Layer 20 of a small transformer language model trained on English Wikipedia (26 layers, counted from 0, width 96).
A neuron's activation on a vector x is SiLU(gate . x) times (in . x), where the dot is the dot product.

Input weights of the MLP neurons that the questions are about. A number n stands for (n - 128) times 0.0057.
n98 gate: 141, 118, 128, 137, 158, 121, 142, 174, 171, 128, 167, 183, 152, 110, 73, 158, 121, 157, 194, 133, 176, 156, 102, 128, 120, 118, 112, 95, 138, 118, 194, 93, 126, 133, 208, 120, 143, 160, 129, 177, 176, 159, 134, 88, 173, 118, 133, 208, 160, 93, 139, 152, 159, 126, 109, 140, 89, 129, 153, 116, 86, 134, 141, 104, 144, 77, 145, 91, 103, 136, 135, 167, 160, 210, 90, 170, 173, 103, 98, 148, 123, 196, 150, 191, 157, 98, 135, 136, 142, 175, 97, 144, 147, 125, 123, 117
n106 gate: 92, 115, 87, 103, 161, 159, 77, 149, 157, 110, 105, 137, 180, 121, 181, 156, 174, 133, 106, 185, 164, 142, 111, 85, 127, 110, 169, 92, 133, 119, 86, 151, 133, 132, 100, 152, 156, 110, 83, 114, 142, 103, 89, 96, 53, 57, 149, 106, 137, 135, 135, 124, 134, 180, 84, 106, 134, 61, 137, 164, 120, 95, 103, 129, 118, 140, 98, 100, 170, 151, 199, 176, 106, 108, 146, 83, 75, 109, 101, 113, 157, 186, 109, 148, 135, 170, 102, 176, 111, 87, 120, 134, 77, 96, 139, 129
n119 gate: 94, 127, 159, 109, 141, 127, 149, 138, 113, 85, 164, 122, 73, 139, 120, 72, 110, 168, 144, 66, 131, 120, 183, 133, 128, 48, 88, 128, 151, 156, 151, 148, 128, 141, 159, 139, 142, 105, 124, 104, 136, 111, 150, 70, 162, 157, 159, 130, 153, 148, 141, 116, 124, 126, 137, 95, 158, 132, 151, 126, 145, 115, 112, 104, 98, 120, 140, 133, 84, 150, 131, 98, 139, 110, 138, 126, 65, 190, 172, 145, 108, 112, 134, 139, 7, 131, 98, 107, 104, 133, 160, 144, 118, 124, 126, 112
n123 gate: 144, 180, 117, 95, 119, 156, 149, 196, 117, 141, 112, 129, 137, 149, 133, 196, 93, 115, 89, 150, 144, 100, 137, 164, 118, 180, 170, 75, 174, 94, 94, 152, 97, 121, 176, 61, 134, 174, 89, 123, 69, 152, 88, 117, 150, 95, 115, 101, 98, 103, 140, 181, 152, 154, 138, 82, 163, 57, 93, 129, 120, 77, 133, 118, 122, 148, 106, 63, 113, 77, 141, 150, 155, 106, 127, 188, 141, 132, 180, 126, 119, 153, 117, 147, 124, 132, 167, 170, 145, 37, 102, 116, 103, 102, 109, 137
n130 gate: 94, 174, 168, 147, 101, 166, 116, 76, 138, 115, 120, 143, 94, 123, 158, 87, 78, 176, 145, 87, 162, 134, 100, 152, 114, 103, 118, 167, 157, 75, 84, 144, 95, 189, 118, 195, 168, 111, 107, 137, 111, 100, 112, 79, 113, 141, 102, 123, 120, 178, 174, 111, 193, 177, 164, 150, 129, 135, 97, 153, 137, 64, 169, 105, 119, 120, 97, 185, 157, 124, 100, 81, 122, 126, 137, 112, 134, 90, 166, 115, 129, 184, 152, 167, 72, 134, 164, 184, 169, 60, 198, 115, 140, 168, 148, 182
n139 gate: 175, 117, 193, 132, 107, 115, 137, 97, 83, 109, 107, 60, 132, 181, 162, 133, 165, 117, 132, 142, 110, 112, 78, 140, 101, 116, 106, 119, 162, 114, 109, 168, 80, 152, 172, 182, 145, 91, 92, 173, 84, 210, 153, 143, 160, 134, 177, 124, 143, 179, 134, 102, 109, 103, 107, 137, 116, 99, 168, 182, 62, 92, 157, 107, 157, 106, 130, 163, 97, 132, 156, 115, 128, 103, 124, 122, 143, 115, 144, 152, 133, 119, 88, 176, 134, 120, 120, 112, 106, 103, 51, 148, 105, 106, 105, 157
n196 gate: 141, 125, 119, 172, 183, 150, 62, 144, 132, 160, 151, 132, 101, 142, 148, 72, 104, 107, 120, 129, 175, 118, 143, 140, 103, 95, 61, 168, 123, 134, 159, 90, 131, 112, 120, 174, 167, 142, 138, 172, 111, 137, 142, 135, 163, 140, 135, 148, 112, 134, 182, 154, 163, 113, 147, 113, 91, 108, 127, 154, 111, 120, 139, 105, 125, 152, 130, 106, 136, 147, 108, 84, 127, 158, 112, 179, 153, 107, 121, 73, 180, 133, 106, 178, 100, 85, 109, 116, 81, 146, 113, 106, 113, 110, 122, 70
n222 gate: 119, 127, 134, 140, 172, 151, 83, 87, 168, 131, 164, 140, 179, 84, 165, 151, 124, 78, 133, 198, 123, 105, 169, 36, 107, 111, 197, 159, 175, 153, 120, 136, 142, 82, 63, 141, 137, 182, 128, 113, 151, 105, 126, 95, 101, 94, 148, 124, 154, 161, 137, 103, 122, 157, 101, 122, 164, 77, 108, 162, 158, 156, 52, 117, 91, 128, 118, 121, 83, 136, 120, 157, 69, 70, 104, 113, 125, 107, 156, 167, 158, 143, 117, 157, 153, 139, 131, 144, 131, 86, 135, 154, 144, 145, 107, 91
n227 gate: 125, 104, 122, 146, 135, 131, 121, 172, 179, 92, 100, 84, 76, 88, 106, 165, 104, 78, 103, 140, 83, 90, 112, 112, 177, 124, 171, 127, 142, 71, 143, 101, 133, 100, 127, 154, 87, 133, 126, 130, 182, 146, 97, 103, 117, 127, 101, 128, 139, 115, 134, 101, 140, 138, 131, 131, 157, 163, 111, 138, 134, 142, 210, 90, 118, 143, 221, 128, 116, 143, 84, 138, 89, 154, 120, 116, 131, 133, 129, 89, 115, 105, 137, 146, 130, 147, 136, 127, 159, 62, 132, 161, 174, 91, 107, 114
n230 gate: 153, 93, 118, 106, 146, 131, 180, 125, 122, 149, 175, 130, 106, 159, 102, 111, 123, 141, 125, 78, 145, 98, 152, 102, 96, 103, 65, 135, 120, 75, 95, 119, 156, 111, 92, 55, 76, 124, 129, 157, 130, 142, 136, 108, 79, 127, 130, 110, 151, 78, 105, 91, 95, 158, 134, 104, 125, 108, 103, 105, 103, 111, 98, 134, 124, 67, 175, 45, 79, 112, 119, 130, 205, 95, 154, 199, 142, 116, 135, 112, 161, 129, 170, 64, 96, 133, 138, 175, 109, 92, 118, 142, 92, 128, 134, 106
n98 in: 142, 117, 119, 81, 166, 97, 165, 110, 106, 170, 136, 128, 83, 117, 133, 74, 76, 161, 123, 131, 124, 90, 166, 122, 95, 171, 91, 105, 170, 122, 202, 129, 141, 112, 113, 100, 128, 157, 207, 119, 138, 153, 181, 161, 138, 158, 120, 94, 125, 146, 108, 109, 165, 146, 105, 123, 132, 100, 124, 148, 124, 63, 103, 54, 108, 145, 73, 107, 58, 119, 143, 147, 113, 137, 154, 79, 145, 82, 161, 107, 91, 115, 163, 116, 102, 126, 129, 93, 115, 141, 104, 129, 75, 107, 134, 87
n106 in: 191, 123, 102, 112, 78, 164, 95, 119, 134, 191, 134, 167, 156, 149, 125, 122, 158, 138, 109, 153, 142, 123, 127, 102, 134, 143, 66, 157, 76, 144, 79, 133, 164, 201, 134, 110, 136, 184, 147, 161, 146, 101, 113, 92, 69, 122, 91, 109, 134, 143, 163, 121, 103, 149, 103, 139, 119, 128, 121, 147, 95, 176, 120, 132, 203, 135, 178, 96, 118, 118, 126, 114, 139, 140, 187, 172, 90, 150, 103, 94, 125, 144, 157, 150, 181, 146, 89, 155, 171, 149, 152, 148, 180, 138, 154, 138
n119 in: 191, 155, 90, 110, 147, 138, 137, 142, 113, 118, 151, 134, 132, 123, 132, 103, 133, 99, 101, 170, 113, 84, 101, 119, 97, 212, 131, 144, 151, 156, 88, 161, 200, 126, 168, 131, 114, 137, 60, 144, 181, 162, 160, 124, 167, 181, 99, 156, 141, 114, 98, 62, 121, 166, 84, 172, 151, 176, 101, 135, 82, 110, 117, 124, 183, 48, 141, 111, 156, 88, 156, 162, 112, 97, 109, 147, 120, 150, 107, 119, 193, 153, 146, 138, 122, 158, 130, 123, 134, 131, 85, 140, 106, 157, 179, 81
n123 in: 75, 144, 99, 142, 96, 136, 132, 112, 138, 121, 119, 168, 175, 146, 137, 166, 154, 172, 112, 107, 77, 150, 98, 195, 135, 110, 163, 125, 214, 140, 125, 152, 162, 128, 120, 143, 115, 82, 91, 114, 93, 98, 136, 125, 133, 86, 104, 142, 123, 109, 108, 118, 142, 105, 125, 128, 140, 83, 136, 91, 88, 139, 94, 126, 128, 86, 150, 166, 124, 114, 116, 101, 126, 134, 132, 105, 105, 160, 238, 131, 132, 95, 106, 159, 118, 134, 132, 145, 130, 122, 130, 164, 136, 117, 79, 137
n130 in: 115, 179, 139, 128, 84, 68, 161, 90, 64, 127, 94, 169, 117, 69, 104, 132, 95, 101, 153, 101, 128, 72, 134, 107, 123, 106, 149, 140, 125, 143, 70, 158, 179, 83, 110, 159, 129, 140, 123, 108, 180, 140, 135, 143, 105, 185, 148, 91, 69, 157, 195, 145, 127, 131, 48, 97, 61, 141, 199, 95, 88, 111, 83, 140, 108, 137, 92, 142, 90, 110, 93, 62, 124, 118, 182, 169, 110, 166, 169, 163, 143, 132, 125, 167, 109, 94, 118, 201, 99, 182, 190, 131, 161, 70, 100, 126
n139 in: 157, 131, 175, 160, 134, 148, 128, 98, 101, 115, 131, 139, 102, 117, 162, 96, 109, 57, 101, 169, 114, 115, 150, 127, 147, 149, 135, 55, 111, 87, 85, 83, 97, 55, 140, 114, 130, 117, 141, 173, 82, 96, 132, 158, 179, 99, 141, 88, 147, 86, 53, 184, 86, 156, 141, 107, 100, 88, 133, 167, 177, 182, 103, 139, 92, 111, 145, 117, 129, 85, 175, 85, 123, 131, 103, 123, 142, 134, 114, 93, 73, 172, 164, 120, 127, 115, 180, 144, 115, 138, 180, 179, 166, 121, 130, 128
n196 in: 113, 138, 102, 86, 162, 173, 100, 135, 159, 105, 117, 135, 129, 105, 141, 131, 115, 79, 163, 146, 133, 155, 93, 115, 115, 125, 167, 120, 100, 138, 142, 98, 138, 119, 141, 85, 120, 117, 164, 94, 105, 122, 139, 216, 109, 128, 130, 83, 167, 154, 96, 147, 69, 111, 143, 130, 74, 127, 110, 130, 65, 154, 121, 171, 99, 142, 78, 141, 84, 126, 131, 149, 118, 148, 97, 136, 110, 159, 115, 138, 133, 121, 159, 109, 144, 137, 60, 107, 202, 89, 121, 109, 109, 116, 174, 141
n222 in: 121, 94, 106, 106, 91, 179, 127, 109, 186, 163, 140, 68, 127, 99, 87, 140, 171, 138, 129, 135, 139, 158, 113, 164, 213, 172, 104, 114, 133, 143, 167, 84, 142, 111, 78, 112, 134, 143, 125, 163, 142, 131, 145, 199, 96, 148, 109, 160, 103, 73, 166, 76, 70, 114, 140, 162, 86, 120, 103, 139, 121, 120, 149, 140, 150, 141, 177, 159, 139, 152, 135, 145, 129, 173, 118, 133, 161, 116, 107, 85, 136, 69, 130, 110, 132, 133, 130, 128, 170, 131, 166, 155, 159, 100, 87, 70
n227 in: 92, 144, 69, 111, 120, 103, 76, 125, 111, 100, 124, 154, 92, 163, 125, 127, 88, 91, 161, 83, 145, 118, 186, 136, 129, 185, 170, 154, 102, 150, 123, 131, 103, 154, 167, 110, 141, 124, 142, 190, 167, 85, 117, 120, 141, 133, 121, 97, 136, 81, 144, 107, 141, 73, 108, 72, 145, 118, 117, 98, 146, 104, 97, 205, 83, 95, 159, 127, 125, 146, 126, 119, 152, 139, 125, 125, 186, 129, 118, 172, 151, 85, 132, 115, 141, 107, 114, 155, 151, 132, 131, 141, 124, 106, 159, 88
n230 in: 137, 84, 159, 108, 103, 183, 88, 186, 152, 106, 130, 110, 82, 138, 101, 152, 106, 155, 111, 176, 209, 108, 92, 101, 88, 166, 183, 133, 150, 158, 138, 106, 89, 117, 129, 137, 104, 127, 147, 139, 133, 154, 131, 159, 122, 127, 150, 129, 126, 188, 122, 108, 143, 168, 127, 150, 132, 91, 162, 76, 135, 105, 160, 136, 120, 128, 77, 156, 138, 195, 172, 93, 69, 114, 170, 176, 118, 97, 123, 143, 145, 126, 88, 144, 132, 169, 153, 74, 118, 116, 60, 140, 113, 168, 103, 177

Each question shows a token from some text and the vector x that enters the MLP there. A number n stands for (n - 128) times 0.033.

"an": 66, 111, 90, 143, 142, 145, 127, 119, 152, 182, 139, 117, 151, 114, 136, 115, 147, 112, 92, 198, 115, 96, 117, 136, 179, 103, 147, 104, 167, 113, 82, 116, 150, 123, 105, 89, 122, 126, 117, 98, 167, 166, 132, 133, 159, 80, 59, 110, 180, 121, 115, 115, 147, 127, 125, 89, 115, 146, 155, 135, 96, 123, 115, 89, 137, 143, 116, 92, 130, 176, 94, 152, 89, 111, 158, 33, 74, 159, 127, 108, 105, 84, 150, 105, 75, 113, 124, 112, 171, 173, 160, 134, 173, 121, 143, 100
Which neuron fires most, and how strongly? n222, at about 4.7

"on": 131, 151, 112, 140, 151, 128, 145, 120, 161, 142, 82, 158, 109, 174, 152, 112, 165, 89, 93, 222, 96, 140, 132, 112, 116, 120, 157, 158, 152, 111, 126, 103, 164, 105, 172, 146, 119, 115, 104, 132, 127, 152, 106, 160, 169, 124, 119, 144, 141, 59, 152, 178, 121, 128, 123, 140, 114, 78, 162, 81, 80, 116, 136, 178, 166, 200, 65, 120, 157, 174, 103, 94, 130, 120, 123, 131, 146, 134, 104, 125, 113, 169, 157, 157, 109, 132, 73, 66, 147, 161, 142, 122, 107, 145, 113, 75
Which of these neurons fires most? n196

"s": 114, 94, 100, 142, 179, 123, 147, 109, 133, 184, 139, 102, 135, 76, 110, 122, 122, 91, 129, 155, 130, 117, 140, 167, 151, 124, 166, 118, 181, 118, 101, 115, 118, 135, 140, 95, 129, 142, 88, 105, 167, 167, 144, 118, 121, 128, 42, 131, 202, 99, 97, 112, 62, 86, 108, 123, 158, 159, 144, 119, 92, 135, 94, 83, 122, 160, 117, 115, 112, 164, 120, 130, 122, 112, 147, 57, 54, 130, 87, 142, 136, 127, 145, 107, 98, 98, 110, 166, 193, 194, 117, 104, 105, 135, 125, 133
Which neuron fires most, and how strongly? n222, at about 1.5

" |": 123, 112, 98, 78, 102, 76, 155, 70, 147, 150, 92, 121, 106, 141, 178, 174, 111, 108, 69, 120, 124, 72, 128, 167, 173, 106, 122, 94, 163, 182, 121, 109, 132, 128, 119, 157, 101, 155, 103, 142, 136, 162, 85, 140, 156, 134, 90, 150, 135, 96, 128, 124, 126, 104, 107, 105, 192, 171, 172, 93, 128, 127, 145, 115, 131, 109, 152, 116, 165, 153, 115, 81, 115, 131, 149, 51, 119, 161, 184, 105, 133, 114, 99, 99, 96, 104, 94, 95, 142, 177, 91, 143, 112, 180, 94, 137
Which of these neurons fires most? n119

"im": 151, 110, 92, 162, 135, 139, 191, 108, 134, 109, 124, 120, 142, 129, 153, 146, 152, 88, 112, 186, 156, 108, 140, 168, 154, 116, 157, 140, 212, 141, 133, 111, 143, 95, 122, 81, 79, 216, 89, 118, 128, 95, 186, 106, 146, 118, 118, 113, 179, 115, 82, 175, 158, 60, 138, 130, 121, 117, 175, 137, 110, 116, 106, 154, 125, 124, 125, 106, 139, 131, 125, 173, 92, 120, 176, 102, 151, 154, 90, 125, 178, 119, 162, 144, 120, 133, 78, 124, 134, 100, 140, 112, 98, 188, 100, 122
Which neuron fires most, and how strongly? n123, at about 2.3

"es": 145, 103, 78, 143, 117, 117, 154, 98, 169, 147, 152, 117, 152, 120, 122, 139, 93, 29, 144, 96, 149, 52, 131, 136, 149, 62, 136, 133, 148, 137, 92, 108, 134, 146, 109, 149, 136, 114, 123, 185, 104, 83, 75, 177, 149, 142, 113, 87, 110, 92, 136, 162, 126, 131, 119, 123, 170, 137, 173, 122, 170, 91, 92, 137, 99, 188, 94, 149, 132, 105, 101, 134, 96, 108, 116, 45, 117, 101, 155, 111, 141, 148, 148, 152, 138, 98, 114, 127, 142, 175, 159, 100, 94, 112, 126, 97
The three highest activations, in order: n130, n230, n119

"y": 164, 147, 84, 156, 113, 79, 136, 150, 154, 144, 105, 82, 144, 112, 130, 114, 126, 92, 76, 174, 147, 59, 116, 125, 172, 112, 172, 106, 137, 78, 93, 135, 109, 155, 109, 105, 98, 142, 134, 153, 101, 128, 135, 187, 161, 126, 99, 153, 115, 125, 124, 169, 129, 153, 130, 119, 82, 162, 140, 147, 120, 27, 128, 135, 147, 150, 128, 187, 112, 62, 109, 129, 113, 110, 120, 54, 132, 103, 155, 119, 138, 128, 104, 112, 102, 81, 108, 133, 165, 199, 127, 108, 129, 148, 102, 111
Which of these neurons fires most? n139

"r": 152, 110, 100, 112, 148, 140, 182, 85, 141, 138, 89, 152, 112, 142, 189, 137, 172, 94, 89, 116, 129, 87, 119, 105, 157, 125, 111, 214, 140, 146, 138, 149, 171, 139, 152, 120, 104, 120, 109, 148, 112, 131, 142, 90, 100, 146, 120, 166, 107, 173, 163, 139, 110, 105, 119, 66, 157, 98, 146, 129, 125, 47, 149, 153, 127, 113, 123, 106, 131, 134, 118, 82, 101, 122, 116, 151, 114, 94, 126, 95, 155, 232, 119, 154, 126, 112, 110, 116, 197, 158, 178, 133, 126, 173, 129, 157
Which of these neurons fires most? n130

"W": 104, 111, 162, 105, 143, 128, 125, 107, 166, 152, 84, 157, 75, 125, 133, 176, 84, 135, 81, 130, 110, 138, 136, 91, 167, 89, 120, 146, 112, 171, 103, 98, 156, 151, 177, 116, 121, 65, 139, 166, 137, 172, 148, 122, 185, 129, 110, 140, 132, 103, 134, 176, 115, 114, 76, 78, 218, 171, 160, 132, 167, 110, 61, 168, 108, 145, 85, 137, 141, 134, 87, 120, 140, 161, 122, 102, 173, 96, 143, 126, 152, 142, 160, 136, 132, 124, 112, 113, 132, 171, 115, 89, 134, 137, 148, 178
Which of these neurons fires most? n222

"3": 154, 112, 138, 74, 129, 100, 189, 139, 149, 159, 135, 91, 118, 147, 134, 142, 136, 130, 75, 152, 119, 107, 140, 139, 185, 103, 186, 126, 138, 138, 93, 95, 149, 114, 149, 146, 155, 128, 122, 155, 147, 111, 118, 200, 146, 73, 154, 159, 130, 80, 99, 163, 140, 62, 75, 83, 176, 145, 139, 164, 115, 83, 106, 121, 139, 130, 130, 114, 152, 95, 145, 46, 122, 93, 118, 112, 127, 150, 126, 71, 106, 146, 90, 133, 97, 122, 72, 102, 157, 168, 161, 111, 132, 167, 158, 124
Which two neurons fire most, strongest first? n139, n123

" in": 104, 167, 119, 119, 118, 94, 143, 86, 197, 177, 135, 109, 140, 103, 138, 134, 113, 63, 88, 108, 116, 110, 104, 165, 126, 88, 106, 158, 152, 132, 73, 59, 128, 127, 153, 133, 129, 147, 127, 147, 112, 149, 105, 166, 147, 198, 123, 70, 133, 139, 159, 190, 131, 183, 126, 97, 134, 146, 155, 73, 108, 99, 51, 136, 102, 154, 94, 145, 112, 112, 122, 126, 95, 109, 95, 114, 120, 147, 102, 124, 150, 102, 85, 141, 112, 121, 129, 106, 161, 203, 119, 146, 156, 158, 96, 134
Which of these neurons fires most? n196

"ions": 158, 101, 129, 150, 135, 79, 151, 122, 158, 162, 136, 67, 102, 151, 131, 118, 103, 94, 120, 118, 162, 62, 130, 106, 150, 93, 164, 94, 151, 154, 87, 119, 101, 167, 108, 125, 107, 150, 124, 144, 129, 110, 156, 170, 155, 114, 98, 123, 134, 94, 119, 151, 140, 123, 119, 103, 189, 145, 157, 134, 106, 63, 78, 132, 150, 145, 105, 178, 130, 148, 171, 107, 103, 123, 151, 73, 184, 156, 132, 151, 156, 166, 113, 105, 116, 73, 56, 124, 197, 186, 143, 90, 108, 142, 124, 102
The three highest activations, in order: n123, n106, n119

"em": 195, 133, 124, 128, 155, 169, 138, 56, 158, 69, 90, 121, 95, 139, 93, 153, 111, 131, 103, 135, 123, 107, 102, 115, 167, 102, 154, 144, 168, 133, 111, 139, 132, 155, 182, 113, 90, 190, 97, 169, 91, 103, 112, 84, 137, 155, 82, 136, 107, 127, 101, 127, 118, 122, 117, 89, 125, 144, 149, 101, 124, 158, 124, 201, 120, 142, 142, 168, 166, 198, 154, 73, 154, 130, 134, 131, 127, 167, 158, 83, 104, 116, 185, 115, 108, 168, 132, 95, 176, 129, 117, 118, 128, 173, 107, 116
The three highest activations, in order: n227, n119, n98

"o": 161, 122, 83, 148, 113, 141, 173, 104, 126, 200, 123, 158, 162, 150, 136, 104, 118, 126, 87, 148, 126, 43, 110, 171, 156, 125, 143, 125, 118, 138, 58, 128, 158, 134, 147, 143, 121, 111, 83, 101, 132, 154, 115, 156, 111, 89, 143, 141, 161, 91, 114, 145, 153, 138, 105, 118, 165, 147, 160, 119, 103, 86, 78, 116, 122, 133, 157, 170, 89, 108, 114, 86, 106, 144, 130, 59, 117, 177, 105, 88, 79, 167, 100, 162, 106, 114, 64, 128, 112, 188, 162, 124, 138, 162, 131, 92
Which of these neurons fires most? n106

" l": 106, 162, 49, 104, 159, 130, 126, 67, 139, 162, 164, 98, 133, 151, 119, 158, 117, 117, 70, 100, 93, 150, 143, 95, 178, 121, 111, 134, 134, 132, 95, 141, 116, 156, 120, 112, 102, 115, 86, 142, 115, 97, 118, 115, 169, 172, 88, 159, 123, 153, 52, 171, 121, 92, 65, 83, 170, 117, 191, 126, 110, 99, 89, 164, 134, 86, 109, 137, 125, 122, 192, 129, 129, 93, 140, 160, 109, 168, 136, 122, 145, 130, 159, 115, 101, 138, 94, 100, 183, 144, 124, 131, 119, 147, 112, 175
Which neuron fires most, and how strongly? n119, at about 4.8

" 5": 134, 155, 95, 71, 139, 121, 151, 133, 110, 157, 131, 152, 124, 134, 145, 141, 133, 150, 108, 145, 78, 100, 146, 156, 181, 110, 141, 82, 146, 171, 108, 40, 159, 104, 165, 155, 159, 126, 64, 125, 156, 142, 120, 185, 128, 91, 158, 183, 165, 82, 154, 168, 87, 109, 65, 94, 146, 147, 153, 107, 124, 112, 84, 166, 137, 169, 131, 128, 173, 156, 121, 57, 113, 102, 99, 142, 129, 154, 117, 79, 110, 133, 128, 112, 116, 141, 104, 101, 169, 163, 146, 141, 137, 162, 149, 130
Which of these neurons fires most? n119

"d": 156, 99, 86, 126, 144, 149, 180, 133, 136, 138, 102, 65, 116, 101, 137, 144, 143, 77, 112, 103, 148, 127, 136, 162, 95, 69, 134, 148, 150, 112, 126, 143, 176, 84, 155, 112, 143, 129, 159, 143, 155, 116, 116, 113, 133, 177, 87, 110, 174, 67, 123, 147, 46, 77, 110, 103, 183, 120, 141, 135, 133, 132, 103, 119, 121, 170, 124, 140, 167, 171, 125, 88, 86, 125, 106, 95, 53, 131, 76, 144, 161, 119, 167, 113, 96, 63, 111, 132, 150, 166, 108, 93, 111, 121, 139, 126
Which of these neurons fires most? n119

"ing": 156, 85, 139, 123, 153, 161, 162, 113, 121, 119, 125, 157, 99, 160, 165, 126, 116, 70, 63, 114, 181, 88, 146, 96, 111, 96, 121, 116, 169, 124, 96, 107, 96, 72, 175, 85, 155, 135, 128, 162, 118, 121, 39, 136, 171, 124, 143, 96, 197, 137, 97, 170, 91, 92, 85, 87, 165, 136, 187, 149, 109, 139, 117, 124, 122, 127, 133, 102, 97, 133, 90, 122, 123, 90, 145, 72, 142, 142, 112, 128, 153, 126, 147, 141, 118, 127, 84, 135, 148, 122, 152, 143, 113, 149, 122, 62
Which neuron fires most, and how strongly? n139, at about 6.3

" s": 150, 93, 65, 144, 153, 139, 152, 112, 148, 149, 122, 121, 112, 116, 82, 144, 140, 97, 123, 123, 114, 124, 98, 102, 147, 112, 111, 115, 158, 174, 109, 128, 100, 138, 161, 132, 135, 145, 100, 167, 152, 110, 84, 102, 154, 149, 87, 118, 122, 148, 105, 159, 109, 94, 125, 117, 196, 156, 138, 139, 176, 118, 57, 191, 117, 176, 76, 143, 149, 120, 193, 118, 166, 133, 87, 116, 179, 148, 88, 99, 107, 101, 186, 106, 53, 139, 113, 109, 155, 156, 123, 137, 84, 123, 136, 192
Which neuron fires most, and how strongly? n130, at about 0.59

" S": 170, 135, 83, 123, 124, 169, 169, 109, 140, 165, 106, 138, 108, 101, 88, 139, 129, 110, 120, 134, 138, 147, 103, 128, 181, 118, 105, 112, 150, 179, 127, 101, 134, 92, 165, 141, 130, 155, 126, 165, 163, 131, 95, 122, 161, 117, 111, 161, 130, 150, 109, 178, 117, 119, 93, 96, 211, 148, 142, 156, 149, 121, 71, 185, 114, 199, 118, 98, 143, 126, 180, 129, 134, 140, 107, 92, 132, 112, 57, 106, 117, 146, 165, 122, 64, 116, 129, 123, 144, 191, 120, 91, 90, 135, 137, 201
The three highest activations, in order: n98, n106, n130

"f": 127, 94, 115, 146, 91, 185, 117, 126, 168, 112, 114, 129, 102, 101, 156, 160, 75, 111, 102, 160, 96, 191, 166, 127, 131, 145, 146, 116, 148, 155, 104, 139, 147, 171, 179, 100, 95, 105, 173, 144, 110, 157, 99, 143, 184, 158, 126, 156, 148, 120, 129, 196, 109, 69, 144, 100, 168, 125, 93, 127, 122, 89, 113, 122, 159, 145, 88, 107, 189, 169, 109, 110, 90, 171, 130, 107, 74, 162, 100, 126, 193, 138, 156, 174, 105, 145, 117, 129, 161, 152, 128, 133, 177, 104, 130, 154
The three highest activations, in order: n227, n123, n196

"ent": 132, 128, 98, 150, 120, 129, 161, 161, 123, 154, 99, 131, 78, 103, 110, 128, 105, 89, 100, 171, 173, 143, 124, 145, 150, 104, 137, 129, 129, 116, 133, 167, 117, 148, 129, 75, 139, 152, 166, 129, 160, 134, 108, 93, 135, 168, 140, 69, 221, 68, 71, 146, 139, 107, 121, 68, 173, 197, 144, 145, 113, 116, 141, 140, 130, 172, 125, 127, 161, 201, 156, 111, 97, 129, 114, 85, 79, 178, 114, 154, 129, 126, 148, 121, 107, 156, 89, 111, 142, 153, 182, 83, 138, 114, 146, 140
Which two neurons fire most, strongest first? n227, n123

"|": 204, 155, 147, 86, 92, 110, 111, 91, 113, 144, 109, 130, 115, 117, 168, 123, 105, 135, 59, 115, 134, 96, 107, 163, 194, 96, 135, 90, 171, 193, 112, 109, 123, 137, 126, 160, 165, 134, 138, 141, 151, 140, 106, 119, 130, 138, 79, 116, 164, 137, 136, 185, 121, 152, 108, 121, 166, 153, 129, 80, 158, 151, 120, 160, 113, 118, 156, 135, 161, 140, 164, 94, 98, 76, 107, 72, 119, 170, 163, 96, 130, 121, 142, 130, 72, 131, 94, 128, 142, 200, 145, 144, 131, 191, 90, 148
The three highest activations, in order: n119, n130, n196

" g": 125, 109, 85, 159, 144, 115, 112, 89, 118, 146, 138, 103, 110, 89, 120, 159, 101, 105, 76, 114, 94, 119, 67, 41, 141, 117, 84, 117, 166, 148, 101, 130, 160, 114, 85, 115, 154, 127, 90, 167, 160, 115, 110, 136, 165, 159, 132, 106, 168, 145, 121, 162, 113, 106, 67, 86, 205, 122, 169, 131, 95, 75, 81, 133, 149, 127, 109, 125, 110, 141, 112, 132, 104, 92, 117, 154, 105, 117, 97, 124, 97, 124, 176, 78, 119, 119, 112, 140, 158, 170, 126, 139, 128, 173, 139, 203
Which of these neurons fires most? n106

"g": 134, 118, 91, 185, 137, 166, 180, 66, 129, 163, 115, 49, 129, 128, 141, 128, 127, 98, 125, 123, 136, 116, 156, 81, 133, 72, 153, 130, 190, 75, 153, 112, 158, 103, 159, 99, 145, 100, 147, 131, 82, 165, 126, 133, 177, 207, 139, 125, 189, 124, 109, 159, 153, 123, 141, 69, 171, 151, 162, 139, 181, 82, 145, 136, 121, 156, 118, 154, 177, 152, 108, 91, 128, 120, 135, 126, 113, 139, 107, 104, 116, 149, 82, 153, 137, 111, 77, 133, 112, 134, 128, 154, 103, 147, 139, 113
Which neuron fires most, and how strongly? n139, at about 2.9

"k": 91, 78, 86, 155, 149, 117, 132, 123, 123, 132, 141, 109, 101, 101, 122, 143, 105, 89, 98, 169, 149, 106, 180, 132, 144, 77, 143, 83, 122, 73, 117, 138, 129, 109, 96, 91, 87, 137, 160, 143, 166, 155, 149, 118, 184, 152, 115, 94, 135, 136, 116, 212, 145, 51, 119, 119, 190, 169, 158, 129, 72, 74, 131, 136, 129, 143, 129, 110, 170, 158, 111, 93, 92, 99, 131, 67, 99, 150, 108, 146, 124, 131, 161, 143, 106, 97, 83, 107, 184, 149, 111, 136, 103, 133, 136, 123
Which of these neurons fires most? n227

"ra": 99, 103, 90, 144, 190, 105, 166, 80, 131, 149, 146, 150, 84, 198, 136, 135, 170, 108, 96, 110, 159, 161, 66, 120, 157, 108, 126, 105, 124, 179, 129, 138, 144, 82, 161, 109, 129, 168, 112, 202, 102, 134, 97, 89, 88, 150, 173, 150, 118, 79, 165, 128, 69, 98, 99, 127, 147, 141, 154, 132, 186, 99, 121, 178, 139, 123, 97, 128, 117, 139, 147, 89, 130, 113, 102, 103, 101, 125, 112, 87, 131, 135, 107, 101, 129, 200, 134, 131, 156, 130, 138, 167, 107, 155, 96, 143
Which of these neurons fires most? n106

"or": 98, 132, 79, 113, 188, 133, 131, 87, 146, 109, 75, 116, 131, 97, 121, 136, 142, 97, 104, 136, 142, 125, 158, 159, 168, 109, 141, 137, 135, 132, 101, 138, 143, 111, 100, 81, 108, 167, 111, 106, 166, 139, 137, 112, 168, 149, 89, 130, 164, 77, 136, 187, 94, 122, 147, 121, 126, 137, 133, 126, 83, 78, 182, 103, 153, 138, 97, 89, 159, 175, 120, 62, 151, 174, 187, 108, 101, 146, 119, 112, 129, 133, 178, 160, 99, 59, 88, 79, 152, 169, 177, 106, 97, 149, 109, 125
Which two neurons fire most, strongest first? n196, n230